Layer 9 of a small transformer language model trained on English Wikipedia (19 layers, counted from 0, width 64). Numbers have three digits each and are written without spaces.
A neuron adds its activation times its output weights to the MLP's output. To switch it off is to set its activation to zero at one token and run the rest of the model.
A neuron's activation on a vector x is SiLU(gate . x) times (in . x), where the dot is the dot product.

Input weights of the MLP neurons that the questions are about. A number n stands for (n - 500) times 0.0025.
n0 gate: 535535289475457524301579351575540589465467522537340680654606546243365624510567271741482587464545311309201421396651389386341475292661495594550541437486530517272531638490537631649471247554575387
n10 gate: 423482431679307505310439503370637684417686565325831230813458407146533505649548608355641355268420360545395349468422495881495624580531222550427424468375482683535549438335392505780504513704461374
n47 gate: 476621500374501496502656542671576398448247349655366437640748535583457604451618397522519426463393515519496686598566465555541470573668593634451425334463442712818591647537420311506373646535401396
n53 gate: 585522416598487429494346509656465762357518589575493530368505386515741447475353470421393474617546407583560386392430606460509308730706294646428388568803396542383643564544598404485431487251172320
n54 gate: 522464552454440570391416594452241617615621419507425506557536451585531449519415452702582766747480534558518730623535529559572349441450337454529594711572381440621512550478276417666435492512367414
n60 gate: 708290348401435615499434389484364496545511588581452279627581369527606574458507665490407352482347549475455582604559514331403624514507613543491602571521558537655476626640454486390403378336520509
n106 gate: 355476458460436428407604557782592416265602645533420491412297539683656551666417520324480395346599503499285595601512491502440259631521518446584560555568573597552705510524344430553386462483582379
n136 gate: 391803585431544610654639354385456562493627599375501540216707414667219375542469450695420468584447320273617608430738557568596550285519505532092472676553473428470661435418482634744522390585464346
n150 gate: 252708319423260658192501597758540643483495359386373437446322526709388350577559626419586649400444552409374556640542406678627429734415589712478485544392468356357395492372466219600583518629299577
n152 gate: 471595525402365360466369569506442575400378701744384560334437310463505579571375556507430368482492702360308661484446539432340527654414659592437385467449449543289413519684604462354449648469521446
n159 gate: 517448428549587442431549721445488700638603532597425643399627566405287465537431376645700728271617541667535548454578662438602561472420598477458413457546254538489308581542538556375459642353340445
n164 gate: 415285574696590535603516404393547313787369313504480541492606670624710654195683731231725570552426381471471541353454608443847700636715373502360620677475419389617565649421544520590517468502397640
n166 gate: 509416464483308360360615457567521423766668336522405636607642343411454539243520625527479549497446556605611488415554439409531557357736444500441728341534522572374556522502363465477583667451542513
n169 gate: 349469478331556625420465488544669547460541355213647587515434366405531643416565599462451405547650594280327514415632445501432702525452449599479619479407337751725372443445430698537490445664485548
n178 gate: 598510440540544438389379369585652548145628514691633634399497603422303464465447433403643563623587422444270517367646584471452491539749474321461392601540518723673659596798429448481715655528435380
n186 gate: 206556336601600413534408723523404484640414662342465397550519592545405430679608447831600356588639252636447468473510568603637691520684490595369703697529478292723750263648500471334557457694551784
n0 in: 542583497381473563308598403480302550514638824533519530530569507424343582461434572574493630576464513460557451332545496683501365506682505672275581375612346568349461620431427482463685400438481689
n10 in: 523539615394742315546526631624168313557255368427500584533335448329540317558496411465335642475573467344552628536610656470496134564433403412523530527575327545741476677533519498496456222351688505
n47 in: 289526547449663330385507383595426525784623551557309620780595508454485353594389552552729579487525546683585472615657541474438306788311555663432450644611433406452578623481549516501371565436449609
n53 in: 604451645553529580521293511660493518535317604691527781578561522285589549371491544395643448605459478483522383450358503581500427496645485529543448302477598492581599389302609567590281487398356615
n54 in: 399444510270551475628562410622409312566543287336579516427526520598587495570313510797612682579631506432645540575676345629627480521324410586589425454347399513574534468364398480616418540751527537
n60 in: 226500651484666375266569712455557619453430371530548417388514649777263483566359547642809722407586471420433513432388634499348335449501527612439391325565534524610684394567491728622466777662518596
n106 in: 435611631459565670321602540580799454298588496330427429492306654667544634631512579413383552428649585389545447746421497520485362648489554476502446470406446614585455240563403563557382366421630381
n136 in: 367649691402453727501661520612639318717380478559685223351550410474548565524417460530557477462511494423453323576393537449454561448616205501540698239495486687636674343586402634422529509597580279
n150 in: 669488590367544527635787505603410535681596414506021543489245387451588585535915608412585642582567561566444584534359598463579342447404390390450638412414554693607496435482641406310609715565665427
n152 in: 514508378436597643565616518474343452582666730545410555565616725674473466400679442576637455352402397558559429477530323476564515602490450530464484462589446527445503511391486481342394438529330593
n159 in: 326613399639401321607473777379520556408632446516539511522671691559363647519504516515663509475575467484610601351372545625607535585545500284480256559522348561440469609644647499473348657627250440
n164 in: 379289487721554487404395498656632417465504671628559442530282370221467583706550474396465678645528424323628617671570654459450522572482527368626438303633270569573647556473624396669576290384712451
n166 in: 711584287555265474489529560637313577410663587601378457430389495527640569521474318651604470598669414568486419524416637324434465563564613349611607506424714334559495430669734697360488388629632472
n169 in: 648341496459448484437461539425582566325567460475409603322653503399399603560704493472388383475480549452541606574387580500442549529474467674555552481364249373701371474636426394695630469528251436
n178 in: 562559551515737645431369414344520522500499413382313415440546498614718483651329475366615535485679410626551381629527396562656530734525388586334461444595469570360691491377207540369521683463501550
n186 in: 535408570244365706500694342707515687432676580630417624667569478653620438333573619539428306659418441437446448332255551358518416363410409551737461461490695641468771659233506621563559461407423561

Output weights of the MLP neurons that the questions are about. A number n stands for (n - 500) times 0.0014.
n0: 383444527548783413597681374347728343410336279338367581270280170586438460561425520591448482518581473574610423547537498324557427577330605400748390583589340662536540385528584467463474530635476553
n10: 500481794456472606414629502564502420500207639345445539461499537532332554633430533572634338570567467213409303442628480348961638310440480524686381382692326473335859625635271527381428560174590717
n47: 552523730567802447427451542780719785449515631528374562475588456684533238642452459724516393401586434524434581553546846379623612669401414703477512615610552453551708628465403623425495538397485626
n53: 350455572350643496207515504606408523554598265453453492452414483528536445581594380721283482567381585410446498672550215530559549634277665312552669579517277419486555437897650540618485544855624443
n54: 670543443140629543510441584509280498350580453667381525437447437683550498604439397741559693733430516547603851551387300497448357274391269497529667522713511497445551612423363342686544667718515423
n60: 642678353572479402615656655551613471288650677495550584522316427456534521595708506419463353572582450412627497313495593418610433647567490312407641770411680429271564704401495448536527496371672513
n106: 462453404521499666554716581814376466651472357490265499546475665602435408381446699613652475556456567744750565306570625418492247568503501848495561517515360554516183428694508359447530618554597579
n136: 641453574490249685623734384470505566348465429846584256389556464386223547730333712499554330486503416550297449369676572583600700358555614368501640577419250527659784264593466624454436614444436473
n150: 758295423469714543560630405519718475581881345664220585388269419321595463723622176439428671698741526539589612388369425421595219409182486414680651397450584549490415586374438506475551668484272470
n152: 304375777352476500649484433414729616511270428724501669650457518461481619492260263577335608502697612394468646618491262493430392631480327699491735543423561655508535578646598437474556482395503321
n159: 493358794395636636503489461640399477578433364669470485632616604563377511553353495645498418477422551479487439626524628390541586545608675480318439256454339661743443265587408484631501524424476372
n164: 423331520501503506705629400326420514566494388342507476348315410410430224364512396684664759572448396321639462837908403547580594506572500533710361527399528596661444495604432668678425512527863508
n166: 630543490406483470458417719554496406319559898584558592310601541369299302600729218493502620469395584286525612482537469587598482370288417545497304698468333116423470549429509414585296606211544581
n169: 567504487440497515404589261461496413421614342344539543276456686668538636458684552463521608492561720455591530762612646646352460454464454463695845451608484236628453265660404479524531524662396620
n178: 283309639604344631335552551506354458321556364625672622333504614528518533340510605604756505439227441516339529445714378842504320555605400509381150528440569667620596754447382352410564546598365423
n186: 557396787630560584449587247398624616248638483873674461606522349470680468518461549279428353510452471270533538425413461247648581599569459325623291494364715483314408526355575711566361535097360267

Each question names a token from some text and the token that comes next. It shows the vector x that enters the MLP there. A number n stands for (n - 500) times 0.0031.

Then comes g, the gradient of the next token's log-probability with respect to the MLP's output, scaled to length 1. A neuron's effect is roughly proportional to its activation times (output weights . g). A number n stands for (n - 500) times 0.00099.

"|", then " Buffalo"
x: 413346433552377653580451331433256480391532398644522354472586542584511566456417695467520326354585209552369389468672642498299323351293453759613485501512363617561345409723508475479612484476389677
g: 485430329470570515408508584607633795618343638678451344443441490366668380324657251672476347376419404361631621213646420557624588494528284532319567637498384423468540380271603609618425448408494332
Which neuron, switched off, raises the next token's probability most? n169

"bre", then "at"
x: 583554608566611645645485524477356738314453428419461489526468365604468548396377608463790567313637510550681327476541583346446534422488669657508408226516246792486225478559334403557626543451355624
g: 394628591563740536456710405385566487501536440479343511492767516546479456751380445454357362628666492306655342517385596397587541425609322407774698285385641384596451391559670286617686456526579656
Which neuron, switched off, lowers the next token's probability most? n169

" playoff", then " as"
x: 415469487588613596482643241544705625416421356548368219512680465558215555489338750518486481705679470509435375386441505327468506348457541766455444478500423527574345423540429537436596415146516462
g: 647529342442468635567477425530189538564532614441462429607752862623475465461311515388643573348616624575533579419350473513493469470581605479516646286407421168504353526389385414635560747440436747
Which neuron, switched off, raises the next token's probability most? n0

" following", then " are"
x: 434519448555458584641540308420377492363337491599659187543543600557349321583456749543560582437613345599512309514543550426473424428513518836654417572323363313582262275541244507405489471414466565
g: 617537289301656375582659619405764600599250576467418503623284496351608469662515483431421497453346341628585535398386518554495405435370655511512617620661802478802584422555347524605617360560598685
Which neuron, switched off, lowers the next token's probability most? n186

"p", then " arrive"
x: 231504657523568632487374355718616480592362464514520621451391727606407464436395585415425635628748468641255331659449735453476553448421594432599445430362495483714555413708448425520431364459244412
g: 604642470389359569410711279593536455726655448634464610699776304417417645489362671442430310446438694661503447414453565245692420488620582566521575477622613292311424438424685490545584539300407564
Which neuron, switched off, lowers the next token's probability most? n106

" have", then " their"
x: 244712560444263578486496394634227599594319500651537401355601494566514510623338644639481536467522409584390437506620507418334324476565713824570346292454313543603414307554460343475407587256421602
g: 484538505499641379474479545454650591701450417567691227204591295490656517579698288593338640537575522604526450377358533385612470309154359513636266566408439538388581625561409532355517479290593522
Which neuron, switched off, raises the next token's probability most? n150

" and", then " his"
x: 203479378417428534562606349553277756506419382653470350479709520483458393391393535545337553410522353488522369507658622376326561497339588796442382381503415492520322410639393450315393437201522704
g: 444494513578202309467476559507595576455570201523429591450509349457332380360451552712356799730393472536510411734286324465524536748281508545441631604446413571413334522545626492509435685474680383
Which neuron, switched off, raises the next token's probability most? n53

"fer", then "ing"
x: 469497324585686704448519462535282390552404486517380530443492517904431560439594630674568612474627466550516328520645661363445512546489519604646289532495276540529251551681506364398472318336189588
g: 500370609558458741210449500503679391666554636426378645400530765544791407449224361388405559551632375455665584442491354393324380501346438527398392427240611630442301537475455387647531406484399475
Which neuron, switched off, raises the next token's probability most? n150

"ta", then " makes"
x: 481459644520427570496529344415343481628487389388554459572593652427350506370478671547371339645391645465546423491506598319362373363721454832743393226435449520614558407532438513318601427149243615
g: 434636254580512456390799421565522661506540389536588486503756468387460443454306844418573554592681408583633555407625310454472526521651743582430615612535311477173496605553539379589607531299393456
Which neuron, switched off, lowers the next token's probability most? n166

"al", then "s"
x: 588461618453505598489411282508549590395411413538587298369593527534349493407335604712465515668512519406418382420459711415436496504587456601591661204497501612735417415435335376486512324039590638
g: 720609421256703373419542466248692390440600512517353561467234310526295592488454518521474442596534569624478450639303500271405472521618543571638297760421412741637477498513602440373333395499332366
Which neuron, switched off, lowers the next token's probability most? n150

" free", then " variation"
x: 334580488643497671614419459639473610676377500457517378526604393747421385628506653576468559547764269713422438375516601341476402315454566511471434408593382620424175374569280567523401442336525500
g: 492170650730313376643334514520586505454559420529574299414611528595579383625532456558625464421477485323329451581856515575682604632715313514521646515568553441498727457733446557549733428470648511
Which neuron, switched off, lowers the next token's probability most? n136

"or", then "ious"
x: 494671410491488695528450306457281547520436327326437384402517556666451417543566542696615567534570307604376329684649695336449441450445455506543397455457376388583251486557388366606376471234357674
g: 564536510745561463687617425677579616435341487412339416526277496549613495445686403528886637451316344464362599588576531454677546325339510430409653504827623330370631559455611349368509572579528451
Which neuron, switched off, lowers the next token's probability most? n54

" instead", then " be"
x: 354576364526411612650552445436132538550522374383606457824564613627458456502403569627520494454545310567367218480710628378409501393524548525608495377680374408466318420383229425424481562196505601
g: 463279443437625230644523662605466582578591527496541511529530503506453380482638427483536517342421522421543602798800327563507263285241317550412428511597479446783366478516470227550639430698583426
Which neuron, switched off, lowers the next token's probability most? n164

" |", then " Philadelphia"
x: 488452388561473700529631243481349598561407314499466413321620667657555551451437611541647414552591326498443540498521694650402195397437392720445402492471423611528541384689370510530485523211587635
g: 471598656545386564391511677575553622523423681767393451424412487304402345289574467504599504497368437334547464256391489646299798400330365425420519461630380505307496393370516425243705654385320444
Which neuron, switched off, lowers the next token's probability most? n164

" re", then "ven"
x: 489542365638439579407482379579388701618261306602346411433561511394320381432492577400451533452658473544625296396474602148336514251648448573586332370567295759487405464605342319463536604390549439
g: 399433691589487670465334596573361450296642607502528474365550241718352577535585437470432502216409412417539376279475379434289554337523493490309384635328476647601609738510531512612527175644555576
Which neuron, switched off, raises the next token's probability most? n166

"l", then " |"
x: 353298671458540688516433468349475511533580486463497333486484611383553660350329696524231430553507408465666279479534720173371661457457406681587523284409537444788385475588372497468562422308446545
g: 747568502298481540521413347506575361452557396501603501546515603594547649647387616311477429695452681582445537398319577408450236267664800638819489384721548393382425352369576519372523495422369579
Which neuron, switched off, raises the next token's probability most? n164

"-", then "yard"
x: 463369539499514526446548279428256635659502292494437359554461477598513496381502614534466662515568400474637390471694684614334335192483243740431248517551274592607315431652438563418459561408516551
g: 671674500429807244415563478388413485386543444544447422486472516666475517667513447631604386581559532396716459404486390727371837433343647481579371162571464347623440528447568465660502449657323326
Which neuron, switched off, lowers the next token's probability most? n54

"land", then " Ra"
x: 476352755463690718385617423529665363671508575587502353753682415342466616311348589533398390644632537539595438443457761352472565468578527731687422385472413567593549375512414407344505422267341504
g: 472441590455396727488761657750523680555525546511632529165594452578599353426632474593490397238308521378488526517476733528460341348534289543469283497349612490704475496415464506618697347640390600
Which neuron, switched off, lowers the next token's probability most? n47

"|", then " Media"
x: 445308408534393642573453322430279469431556414613551349427590562600539584505383691422543319358662195494366389422647642467334333317322444809591524477517384631570374391736507532492579392494416619
g: 424258483486366527481452575476696643571507750385268552616445530445643302390458443666448401341549502441590457617526570494370291839547412306291459503562628605489485541668451657393125371507427555
Which neuron, switched off, raises the next token's probability most? n169

"\n", then "\n"
x: 554255245513424691621512444605198585462328445519515347697428557436503394574386708401546366349720329468324480507668600465325488498338395535550310347528333515547320387491350517572604540356391721
g: 521463483310535563763613391434758338649658300532426563470496534470438924709462407491656411594469522425330615341424431536444421547540677435774543513504495477361562499602327281559624620347547650
Which neuron, switched off, lowers the next token's probability most? n10

"id", then "ers"
x: 431569730368616739607461564385545483606603532671531350393577611600422510657187726705370419597488592625300393640381748456462483430480470703503465295510437522629416567558429602565322370502463566
g: 323455650317492541359392697434492444501666630405383325373310443468428527617596387474286649327427354558466564601643136759506672593381359681492367568534531580642657524670344593507442513663594402
Which neuron, switched off, raises the next token's probability most? n60

"d", then "z"
x: 409505613667519512540568447283295529363483434471562348357455521632545374610286608472421754382464321597526385356460798356247569443294381598509399398359319494617428431641333482413625451531572656
g: 446548408497396204581553721480492521335693676545552612323355582353629514609624386297549643243559382458531561296509464560552445483541482330382599661568564310346572489462684605808538629674719523
Which neuron, switched off, raises the next token's probability most? n60

" Char", then "ger"
x: 359537777620442645609505542520480617501298416453511357501542548578410460604169658603660445632421491568605605552238533112464487440365424794562387480409390696548230406676470351666467573533476453
g: 493305576320435500468415620569535532459359496628444556164486520430209440636471660412519454408599358493741515234653260558489528246550540563262476707310532530610684630480662402434466595588365527
Which neuron, switched off, raises the next token's probability most? n152

" and", then " the"
x: 347449407535428519630554351541277722468488370642483409517628511575555333483470485562359534323697248556478446402552598394356548593332573710460348353437388473511295351634286478261511381280535811
g: 423666471443452431705436692480497675384503571577765628659681566392414461398399622422697676520531367614545556399086549478494386617374531550626340589701344533632411494338459460226341455394497571
Which neuron, switched off, lowers the next token's probability most? n53

"ven", then "g"
x: 436375527549753481716449443325539573401379476445605450527505583907516436458524749581770508420434475720541370528565614440375555355518615688526298416497384519669421397533244433470277321490409462
g: 551522618588394496251612369286566559427569567595321683794687300667376500661287584404474566662470690425431605524477655487568561169588569514523383483423321632515533471357535530459375529384393770
Which neuron, switched off, lowers the next token's probability most? n164

" hand", then " Sun"
x: 392553435671510559416514484609390720484476418519520348677522620651365485616322712544509563512705243658422372524456597237477403497483536523762298529592329631467246328570501551585589505300368485
g: 377342414381230646514635365413538472357572384639667520487698540436594513543537663413563632355680529493530657425384587679575422383477447479590595399428764143476663551349649443360555754284431568
Which neuron, switched off, lowers the next token's probability most? n53

" variation", then " with"
x: 601489424517606600487500326506639578614383450560349274660570546774394445637548567543526591586759485637360254441632492279374438396604632655557432489535437690444252354714330476516506530157443556
g: 370669592692585651273468457517437532506585443370585564565785764627679321428509397407520583423528618692474446336597521654401487742429451516411575473618788291358552329276453434414520372474412699
Which neuron, switched off, lowers the next token's probability most? n159

"ts", then " "
x: 524625559623682551583464619519268651658539378536481393564504609788643519497402572353466617502631377705619440389407681381393482435327533512763454135453281742623513358458369524457626466366397443
g: 389294541629818496627463449382280316421390598676664517434551481491522555595506421424489477417619349438440638715419689596626482524231631627323805444388502329460617442599525563262524474269582490
Which neuron, switched off, lowers the next token's probability most? n178

"-", then "card"
x: 661379530484374511300421371461349641625465377586435504665558447536381424337672551521427598469753535447554435363668792557384500435397398597405200534366435784662404297560562559204552460421407441
g: 391523447489493404550525621302591583556619387488484534246786374684554388380662533670367393372414270492553577354670577569493546678636626197540571457632517611518684502653436507405384437408871456
Which neuron, switched off, lowers the next token's probability most? n150

"1", then "2"
x: 681561315539599580503498453458315462392518397484393547466552594415391492488494847385549680493575250647460521461649572412472365399347420595611363370464378794446405343740316621336498578515706680
g: 378506859520355599499649443687395644439479651504370624539356610502420765200402393495483424521552397404298466742500513532601537383611541459400429500285446603607464742671393330627511605630430689
Which neuron, switched off, lowers the next token's probability most? n178

" on", then " condition"
x: 410483412500385592578519360529142689476319442633609359343545520565380444497526772579546613367682329622437404482631567351381327394484458705664313545568397562542343420476427346350478431197604456
g: 419408504684437416481356552410445532367701444440411672548509276592233646465483336443455344487341427664563515429895519512368577526352534578379563595505655459517237348533713530749499320567691427
Which neuron, switched off, lowers the next token's probability most? n10